Layer 11 of a small transformer language model trained on English Wikipedia (18 layers, counted from 0, width 128).
A neuron's activation on a vector x is GELU(weights . x + bias), where the dot is the dot product.

Input weights of the MLP neurons that the questions are about. A number n stands for n times 0.0052.
n9 (bias -0.088): -4 -33 12 -14 -3 -6 -29 41 19 -28 -20 -13 12 6 37 7 -26 19 3 16 11 -48 -16 28 5 24 0 -23 -50 -27 14 -20 14 -10 -7 -31 30 26 41 12 -27 3 -31 5 15 41 10 -10 -32 2 42 12 -8 1 -26 -23 -3 6 2 -6 3 -13 -3 11 -24 7 -31 -38 54 -50 72 -27 -85 25 -37 -20 10 -8 13 -36 -26 10 10 -8 48 -32 -26 -7 19 46 -14 24 -32 3 -15 -41 -42 45 34 -29 5 4 31 3 35 15 -6 35 43 -16 42 -5 -1 -11 -6 10 55 2 4 -24 -1 23 -2 -94 59 8 -5 -22
n105 (bias -0.175): -6 -17 9 -13 -40 -27 29 -4 14 33 28 -41 28 -9 -29 -45 -4 15 -21 51 8 9 -6 19 -10 -2 -46 18 30 -1 32 -42 -19 -1 32 -10 41 15 -4 -19 -28 -6 8 26 11 -6 35 -3 -50 22 -3 20 -10 16 -31 -4 -41 -11 22 28 9 -22 33 -24 -7 13 -22 -32 4 11 26 3 -6 -29 4 -1 0 27 -9 -16 19 5 14 25 30 -5 22 19 23 -20 16 0 -23 -9 37 -27 -1 -7 -5 -24 -31 2 -23 26 -48 14 48 16 46 -8 55 22 -16 -28 39 -34 -7 -24 -9 -25 -9 -72 57 -20 -60 -15 -3 -44
n143 (bias -0.195): 63 7 -18 -21 10 -53 14 -6 -8 28 3 16 8 -8 33 16 -8 -15 24 -4 23 -85 4 36 -30 -6 -36 -54 -27 5 49 36 18 19 13 -8 -3 -28 -2 -9 68 40 -17 53 21 1 -25 -4 -28 -52 34 37 11 -60 -44 -5 -45 32 -20 -41 25 11 -29 -23 49 -33 -44 -18 43 -14 18 -19 -8 28 -5 -11 -16 -9 2 14 -36 17 -2 6 -31 -32 10 -26 22 -41 43 -4 23 -17 26 -86 -2 -42 -66 16 9 18 2 4 38 -2 -7 -7 3 -27 -12 1 -21 -26 7 31 67 33 17 -45 4 -5 38 -7 14 34 -26 18
n179 (bias -0.168): 5 -27 4 -14 -12 15 -2 -16 4 -41 9 -40 -23 7 -22 37 4 -29 19 -7 14 -37 29 79 -4 9 -8 -52 -47 -40 59 -15 4 30 -3 -19 14 -12 -42 69 -34 80 40 -7 -13 6 28 -25 12 2 -60 -13 0 28 16 -5 -56 -22 24 -22 -6 7 -12 26 -32 4 2 -9 28 32 13 30 -24 63 -16 -43 9 -12 20 -7 -9 -26 -23 25 35 38 47 8 54 31 14 9 -53 -29 13 -12 3 -17 -12 -44 19 11 40 13 13 -17 4 -10 -10 -57 -17 58 -12 -64 21 33 -10 15 17 77 -30 2 17 -34 -47 -30 -12 -54
n189 (bias -0.080): -39 26 -19 -37 27 17 -2 -8 -22 -35 -15 -12 -11 9 -33 -7 -1 22 29 -3 -10 -22 5 54 13 -15 8 -36 -9 -36 27 -24 -5 24 30 20 32 -12 17 15 4 -38 56 64 3 14 40 -48 7 -34 1 -8 5 -18 19 -2 5 -29 18 -20 33 11 36 -14 -3 -13 16 -6 -20 9 53 -29 9 44 3 26 -10 -36 26 -36 -27 46 -33 -9 32 4 -34 7 6 8 -4 -11 3 -27 -9 -1 -41 -21 25 8 26 -56 32 7 32 20 -2 26 -31 -14 3 22 -46 -2 -16 26 29 -1 -8 8 -6 9 1 -32 0 -17 -26 18
n200 (bias -0.057): -34 24 16 -35 -43 -27 -47 3 25 -6 24 -13 59 1 11 2 -43 -2 -4 26 -33 -70 -17 28 -2 14 17 -18 8 -4 -7 15 7 -8 -25 16 9 41 40 60 -13 -2 83 14 6 3 81 2 -93 -65 -16 -12 -21 24 -3 -31 1 -24 -16 27 -11 11 -13 -30 51 -23 -9 21 14 -32 -23 9 -6 70 -17 -55 18 -18 -11 -36 32 41 -42 5 -36 -2 -7 -39 23 26 29 33 -7 -48 43 -34 -41 -46 -5 14 2 15 40 -3 4 0 15 17 -10 -77 44 10 37 -52 -12 -15 -20 -9 -8 25 -12 6 9 -12 6 -50 -17 -6
n255 (bias -0.169): -18 28 21 -28 63 -24 24 -12 26 -31 22 22 -3 25 34 -30 -2 -35 1 32 19 -40 32 17 -62 3 -8 -27 -16 -4 30 -5 -11 -37 28 -79 64 -26 2 13 13 23 5 16 36 -42 34 31 12 28 -55 -23 -3 -47 -41 -34 7 -25 39 -27 25 15 24 -36 94 5 -28 18 10 -32 -10 25 -22 -14 -12 -87 -21 -21 -17 9 -16 9 22 12 -19 -1 -1 15 58 10 -3 32 -2 25 -1 -27 -5 51 1 34 -4 -45 -26 -8 36 -7 -17 9 21 28 -23 13 -27 -26 16 -34 -4 12 49 -12 6 -45 17 32 -3 -28 -22 -43
n298 (bias -0.101): 16 -14 -19 -25 -20 21 -9 15 31 10 8 55 -12 -16 4 -15 -35 15 11 13 8 -1 25 8 -18 14 -20 -1 17 -43 -3 29 13 28 19 20 -9 -8 -7 -22 -4 20 33 24 11 2 -7 -11 -48 1 26 22 31 -12 20 -11 4 8 -18 37 -5 1 -10 21 -23 18 -8 -75 74 -1 8 8 -29 -11 -8 -63 13 -21 44 -27 -39 -48 2 11 -16 -6 4 -6 -19 -30 52 -23 19 15 21 -31 -4 9 -36 -27 -28 33 -36 20 -20 -8 -14 1 -26 -43 76 14 -2 -50 -7 -64 -19 -2 5 -23 -7 -20 -4 -7 19 37 7 33
n324 (bias -0.206): 43 -38 27 -5 31 -8 -30 22 32 -54 -5 22 39 -34 28 3 -17 4 32 40 -1 10 -3 38 -26 26 -47 -5 -15 -53 -43 -8 -70 -18 -13 40 -1 18 -22 -11 50 3 33 -18 16 25 6 6 -35 -21 -1 63 15 37 16 10 -56 -16 2 4 -28 17 -11 -28 -17 7 -4 11 -14 -8 26 -52 7 45 -7 -4 10 34 -3 12 -13 47 -17 -2 -19 -35 -15 12 -8 13 9 30 -46 -26 -7 3 -20 -5 -50 26 -49 -40 -43 19 40 -48 -2 30 20 3 -28 82 19 -14 7 24 23 -21 -26 19 -12 12 0 16 -25 34 -38 -44
n347 (bias -0.188): 23 -47 66 14 -3 3 7 -8 4 -4 57 -39 -5 4 -8 -11 -5 -16 -46 -2 17 16 9 45 -9 34 -47 -42 -7 -34 17 8 -8 33 -34 -23 16 17 14 14 -9 7 18 70 16 -63 -37 -43 37 8 -53 10 14 11 -3 -19 -41 21 -24 -23 1 53 -34 -13 -7 -25 -34 -4 1 57 27 10 -63 2 -21 -48 -30 48 -33 55 10 -8 5 10 8 -4 43 10 60 27 -3 21 8 30 -27 -63 35 31 -4 11 0 -9 -7 33 -36 4 19 -8 16 -73 20 15 31 17 -2 -6 14 -12 15 19 -30 -5 22 -26 5 30 -2 -25
n397 (bias -0.123): 41 -8 -37 26 -34 13 -18 29 18 -70 20 55 9 58 1 2 40 -10 62 -13 -26 -3 4 8 -29 16 5 22 9 -14 4 -64 -19 -18 10 -76 -9 23 55 51 -10 15 8 32 15 -19 10 12 -48 -49 -28 -33 18 -13 -13 20 -17 53 -22 7 17 21 -21 -1 -8 24 63 -17 -26 -24 -3 -4 -30 15 -32 -4 4 -8 -29 10 -11 9 24 -15 -20 10 -45 38 34 17 8 -8 30 -13 21 -35 47 39 -35 -63 11 -61 14 -16 13 -4 -19 13 -24 11 -36 -2 6 27 -14 21 19 22 13 25 4 -37 -3 37 27 7 -13 -14
n448 (bias -0.143): -20 -6 50 -16 15 -49 12 -10 -2 8 2 28 -19 -59 -26 -5 -61 29 -17 6 13 -32 -30 33 -29 56 3 -9 -34 6 -19 63 -35 -3 -35 -18 -23 -33 14 59 -43 -3 39 8 32 4 34 29 -11 32 30 23 -7 -2 26 -2 -11 -33 21 25 -2 23 55 -4 64 11 -36 -2 25 26 -2 19 -53 20 -31 -25 -13 3 -15 12 0 2 -31 -52 0 20 43 -16 60 20 9 19 28 -13 16 -39 4 -22 -44 -35 -8 28 -7 19 17 -33 -8 10 5 -49 10 -5 27 -1 -8 11 -13 16 9 16 -33 12 7 -33 -25 47 4 -23
n463 (bias -0.118): -13 0 49 -51 8 8 17 30 -11 11 -34 39 16 -27 -33 46 -31 -17 -30 -2 -3 -40 31 46 -22 72 -47 -10 -6 -26 25 27 1 -3 -72 -9 1 36 9 65 30 14 23 -10 31 6 11 -9 -8 33 30 -21 -24 11 -29 -36 -31 5 -22 19 13 0 45 -4 13 7 23 -31 -9 -26 -1 5 -19 58 -13 4 5 -59 -32 10 11 23 -14 -8 14 29 -6 -23 -8 -19 53 -19 -4 10 -12 -33 4 -37 3 -20 48 -18 -45 23 8 -35 32 49 32 -34 27 8 41 -3 -26 21 -27 -1 20 33 -38 -27 43 25 -17 -34 -4 -29
n479 (bias -0.134): 24 -1 -55 -13 37 -21 -4 1 18 10 -18 -52 17 -33 -21 -24 -21 -4 5 16 34 0 17 -12 2 33 -25 1 -38 24 -26 -15 17 51 -10 -24 -6 71 32 -6 24 4 21 -1 18 35 -9 -35 13 -17 20 57 49 10 46 36 18 4 -21 -4 -15 42 -46 -7 19 14 -10 1 -13 22 24 -65 15 -9 -69 -6 -20 3 -18 -10 -40 -27 -17 -29 42 -13 2 -24 24 9 40 -26 6 10 38 -11 31 -33 45 24 -42 -1 -20 1 10 33 60 -25 -1 -3 0 10 -21 -31 -9 -52 52 8 -21 27 -11 -22 50 -25 -29 -37 1 17

Each question shows a token from some text and the vector x that enters the MLP there. A number n stands for n times 0.061.

" became": 2 40 15 9 -6 6 11 24 -7 -8 -9 0 5 7 -3 3 -2 7 -2 5 -8 9 19 -8 32 5 -2 12 8 0 -1 -8 15 14 2 1 8 18 4 -4 -3 0 -6 -8 1 -9 5 6 2 4 -9 10 18 -10 0 -1 26 5 3 -1 -5 8 -12 -2 3 13 -8 3 -39 15 -4 -5 6 1 -17 -19 -5 1 -19 6 -8 -22 -7 -3 2 -1 1 -11 -10 -13 8 -1 11 -11 2 10 -12 -11 8 -7 -16 -4 -2 -13 -11 6 -4 -31 -4 -7 4 -60 26 -4 -1 -5 -24 2 -16 -19 27 -5 7 0 -1 7 9 7
Which of these neurons fires most? n479

",": -6 2 1 -14 -9 4 -6 19 -7 8 -13 6 3 13 2 -15 8 15 -2 -9 29 17 -12 6 41 -13 -11 28 1 5 6 23 14 4 -14 -5 -15 11 4 -19 -3 -8 -3 4 1 8 4 5 7 9 -4 -3 0 -8 -7 11 16 1 6 9 -13 -9 -1 -2 0 -5 -11 0 0 -14 -2 -20 -10 -7 7 20 10 -14 -2 -4 2 13 6 18 1 -3 -11 -6 -4 -4 -2 3 -12 3 1 0 16 -5 -9 -14 0 -8 13 7 6 0 -1 8 -6 -4 7 -66 0 -1 2 -3 -4 -18 -8 5 10 -11 3 -2 2 -2 9 -3
The most active neuron and its activation: n9, at about 0.45

" d": 5 -18 -18 4 -9 3 3 3 16 -11 -22 -9 8 35 1 -13 -4 -10 0 -1 -13 -10 -7 -9 30 19 -16 18 20 19 22 -10 26 -19 -22 -6 -3 1 11 -4 -16 -4 -29 3 -14 8 -22 7 -6 -2 -10 -16 -26 0 1 -2 13 -4 -6 -3 6 4 -6 -12 -6 3 20 0 -20 10 7 10 5 11 41 6 -4 12 3 -2 6 4 -18 11 -2 1 -18 -31 10 -6 -23 16 14 14 19 -16 -11 12 6 -1 34 -19 -2 4 1 -4 -2 3 5 15 -2 -10 -1 1 12 -8 -25 -7 -5 4 1 -11 -5 -5 26 -5 20 2
The most active neuron and its activation: n397, at about 1.9

" install": 16 10 -23 7 5 -7 3 2 -37 -15 7 1 -5 -15 3 -3 -3 4 -19 6 21 -12 -9 -1 40 18 -1 4 5 -6 -9 8 13 -4 -11 12 -26 12 -6 8 -21 -10 18 -26 -14 -36 21 9 -2 0 21 8 -9 -3 6 -5 -7 -14 -6 31 8 6 -20 -9 13 14 -2 -3 5 2 1 27 6 -26 -4 24 11 6 7 0 22 -19 -2 9 12 -11 -12 -5 9 -1 -17 7 1 11 -14 3 -9 15 3 -11 0 6 6 18 -16 -13 -4 -31 14 -3 10 -22 8 2 6 -11 -4 -12 -22 -12 19 14 14 13 -3 2 -5 -3
Which of these neurons fires most? n448

"ody": 21 -4 -11 -8 -12 -9 -5 16 -29 -10 3 14 -11 6 11 3 -1 -8 17 0 11 -14 -20 16 29 -28 10 -5 -17 23 9 11 -17 32 -7 -8 -7 -10 -1 -6 18 14 10 -8 -16 12 -15 12 8 -13 -22 -18 12 2 22 -3 12 10 15 -2 -11 -24 6 -11 -5 13 18 6 11 15 -14 -6 6 -4 0 23 -5 6 -13 -8 -3 -44 6 4 -22 -3 -13 -22 -26 -2 2 -17 3 4 -10 -19 -2 -10 -15 18 9 30 -6 28 21 5 -1 -21 1 8 -14 -2 -6 5 -6 -3 -2 20 -23 10 28 25 -22 2 4 2 10 -3
The most active neuron and its activation: n143, at about 1.6

"ian": 4 25 13 16 -3 6 1 -3 -13 -12 -21 5 13 -9 25 -1 6 -4 4 5 4 -7 -2 -16 31 -14 4 5 -1 -13 -9 -5 8 10 -3 30 -13 -3 -7 15 15 7 29 14 -17 -22 -36 14 9 -4 1 -4 -16 6 4 5 -4 -20 -3 16 -3 -27 -4 -10 -6 6 10 13 32 -5 -30 -7 7 12 3 17 9 11 5 33 -4 0 -6 -6 -5 0 -20 -13 -39 -3 -8 2 -2 -26 2 42 5 22 -10 38 0 8 -12 13 4 -15 -9 -6 -27 -4 -37 -4 6 -9 7 -4 -18 3 -6 2 -10 5 -6 -2 21 -14 -10 33
Which of these neurons fires most? n324

" alongside": 3 6 3 5 -16 15 -4 18 -16 8 6 -1 0 9 5 9 -12 5 0 -7 4 3 5 8 46 -1 7 0 8 0 14 8 5 2 -11 -15 -2 -10 3 11 -2 -8 -4 -11 -8 -24 20 8 1 11 -3 0 3 1 4 -3 16 5 8 4 -8 -10 1 -6 4 -5 -2 3 5 1 -1 23 -10 1 -5 3 1 -9 1 17 -3 10 -7 -3 -11 2 -6 1 -16 -9 8 3 1 -2 5 -4 -4 11 -6 -8 -4 3 -3 -9 1 9 2 -7 -8 -11 -3 -63 5 -7 -3 -9 1 -5 -5 -14 19 8 7 -1 -5 14 -16 -1
Which three neurons fire most, strongest first? n200, n448, n298

"X": 11 8 -23 2 -7 12 4 -2 -31 9 26 -14 -2 11 -2 17 -15 -6 -35 -9 1 16 -24 -13 30 -29 8 8 -20 -11 -2 -1 -5 1 -1 -23 12 -16 3 -15 5 -8 4 -7 -5 1 4 -3 17 4 1 -37 -13 14 -1 0 -14 3 -4 6 11 -14 32 1 -6 8 10 8 7 -5 -14 -4 -14 18 27 -4 9 -9 0 -11 6 12 20 22 -3 -3 -4 -4 7 -20 -16 -6 8 -16 -23 -18 2 20 12 3 44 5 -1 12 -10 13 -14 -6 -3 9 -23 -8 15 24 -16 1 -2 8 -17 10 18 -6 -8 -20 22 36 16 -19
Which of these neurons fires most? n9

" M": 3 8 -4 -12 -9 2 -1 2 -5 27 -3 5 3 24 -16 -21 18 15 -6 0 12 -3 -7 -1 33 -31 1 12 -10 -5 -4 5 5 -8 -13 -9 -9 11 -19 -26 10 4 -5 -3 -12 12 3 4 21 -10 -12 2 -19 -1 19 4 11 -18 9 5 -8 -14 1 1 -14 -16 7 5 -3 -4 -23 11 4 -6 59 8 -7 10 2 8 2 -2 -2 2 8 -13 -12 -4 4 -2 4 4 21 9 -2 22 1 -7 19 9 -12 -1 -17 -13 -13 4 1 10 -4 -12 1 -7 -3 2 2 7 -7 -4 7 6 1 -8 14 -7 -4 -24 -2 -7
Which of these neurons fires most? n105

", he": 8 11 16 -7 -2 9 9 19 -10 -4 -4 5 0 -1 9 -17 17 4 -11 -1 13 6 18 0 31 10 -14 -7 -12 -3 -3 -10 -23 14 -3 8 12 -6 11 -16 -10 32 -3 -10 -1 -17 -6 6 4 7 -24 -19 -7 6 -5 -20 2 3 6 1 -14 -5 -15 -19 23 11 -32 7 -2 3 -9 17 0 -12 -5 21 17 13 8 -1 9 -2 3 -12 4 -5 0 4 -3 5 1 -11 -13 9 -7 -4 28 -19 31 -11 10 4 8 -14 -2 5 -20 -11 -10 18 -5 -53 16 20 1 8 -15 6 -7 -10 15 -10 -12 -17 6 -25 5 13
The two highest activations, in order: n347, n255

"oy": 4 -4 16 -3 -11 -10 -8 3 -50 -8 12 7 -5 2 5 17 2 -13 29 -13 37 -3 -24 -5 22 -28 5 -19 -11 5 -4 8 -18 9 12 11 -19 -19 -24 -30 -16 -23 0 18 -14 -3 -9 8 -22 -7 9 -7 -3 15 -9 24 -18 -4 3 20 11 -7 13 -6 37 -2 1 1 25 7 -3 -5 0 -2 -6 11 -1 -8 2 12 3 -14 10 1 5 -3 -16 5 -26 -19 18 -3 14 -4 -26 30 -14 -11 8 16 24 7 -9 33 -13 17 9 -7 -6 6 -14 6 -20 6 8 3 8 5 -35 -10 13 41 -13 4 17 22 4 14
Which of these neurons fires most? n143

"ument": -18 19 7 -3 -12 3 8 1 -31 -2 -8 -4 -20 -4 0 14 -20 12 -4 -13 10 3 -6 -4 26 5 -1 27 -6 -2 -2 -7 6 -11 -1 8 7 -20 11 -19 18 15 -2 -53 -14 -2 2 -3 -10 -9 -10 23 3 8 -17 1 19 23 -7 -3 8 -11 -2 -14 2 9 -23 -7 33 27 -1 14 0 -26 -10 -4 5 19 30 -13 -16 -10 -29 -5 1 -6 -17 -12 -9 -6 -20 24 21 17 6 1 25 -9 1 -12 12 23 6 -2 -16 -19 -11 -18 11 19 -16 -13 -1 27 20 -2 -5 -20 -28 -3 36 8 8 -2 7 11 2 17
The most active neuron and its activation: n298, at about 0.22

" composed": -12 9 -19 4 -5 3 -7 26 2 -17 5 -4 -5 22 -5 -20 -3 8 -5 -4 -28 14 1 7 41 10 -7 11 4 10 6 -8 30 -8 -22 3 11 6 8 -3 -3 3 -13 1 -9 -16 7 7 3 3 8 -9 -5 0 -7 -4 19 5 10 0 -4 2 -5 -24 2 -2 12 0 16 4 1 21 0 3 -10 8 2 10 20 22 -4 -4 3 -8 -8 17 -6 -2 -7 -9 -6 -21 9 -6 -5 -4 -13 -1 -14 -14 11 3 15 5 -16 15 -11 -33 -3 2 7 -30 30 -4 2 -18 -18 0 -19 -7 31 1 -2 2 -2 -3 3 -4
Which three neurons fire most, strongest first? n397, n200, n298

" started": -23 25 2 -6 11 27 -1 10 -13 5 12 -15 -2 -4 -9 -1 4 -4 10 11 -1 21 0 4 35 9 1 4 11 2 -25 3 15 -7 -7 10 -4 -7 14 5 -21 -5 3 -2 0 -24 0 -4 3 2 -12 -3 -14 12 -26 -7 1 25 -10 -1 -8 1 -18 -10 -5 5 -11 -6 -4 6 -18 22 -15 1 -17 17 15 2 12 8 1 -6 3 -8 -1 -9 0 13 -4 3 -14 8 37 1 -8 -2 2 -9 -8 12 -6 6 15 -3 -25 24 13 -30 -15 -24 -6 -40 8 12 7 -24 0 -11 -7 -5 32 15 16 12 5 -3 -8 1
The two highest activations, in order: n347, n200

"ear": 17 -1 -2 13 -3 -16 -3 -12 -21 -10 20 13 2 -4 1 15 10 -11 38 -5 25 -23 -22 12 23 -34 17 -11 1 14 -14 11 -19 12 -5 11 -25 -24 -11 -21 21 21 11 4 -16 -4 0 27 5 -3 13 -10 -3 7 0 19 -9 -1 3 3 -4 -22 -15 -18 21 12 9 18 2 13 -18 -6 -3 -18 -3 34 15 -13 -9 11 -2 -32 -17 10 -3 -12 -6 -4 -10 -7 10 -7 -2 12 -13 27 -28 -10 -9 19 0 16 9 20 -11 19 5 -19 -11 7 4 -8 -22 -4 2 5 -6 7 -30 -2 29 34 -13 3 -6 7 4 12
Which of these neurons fires most? n143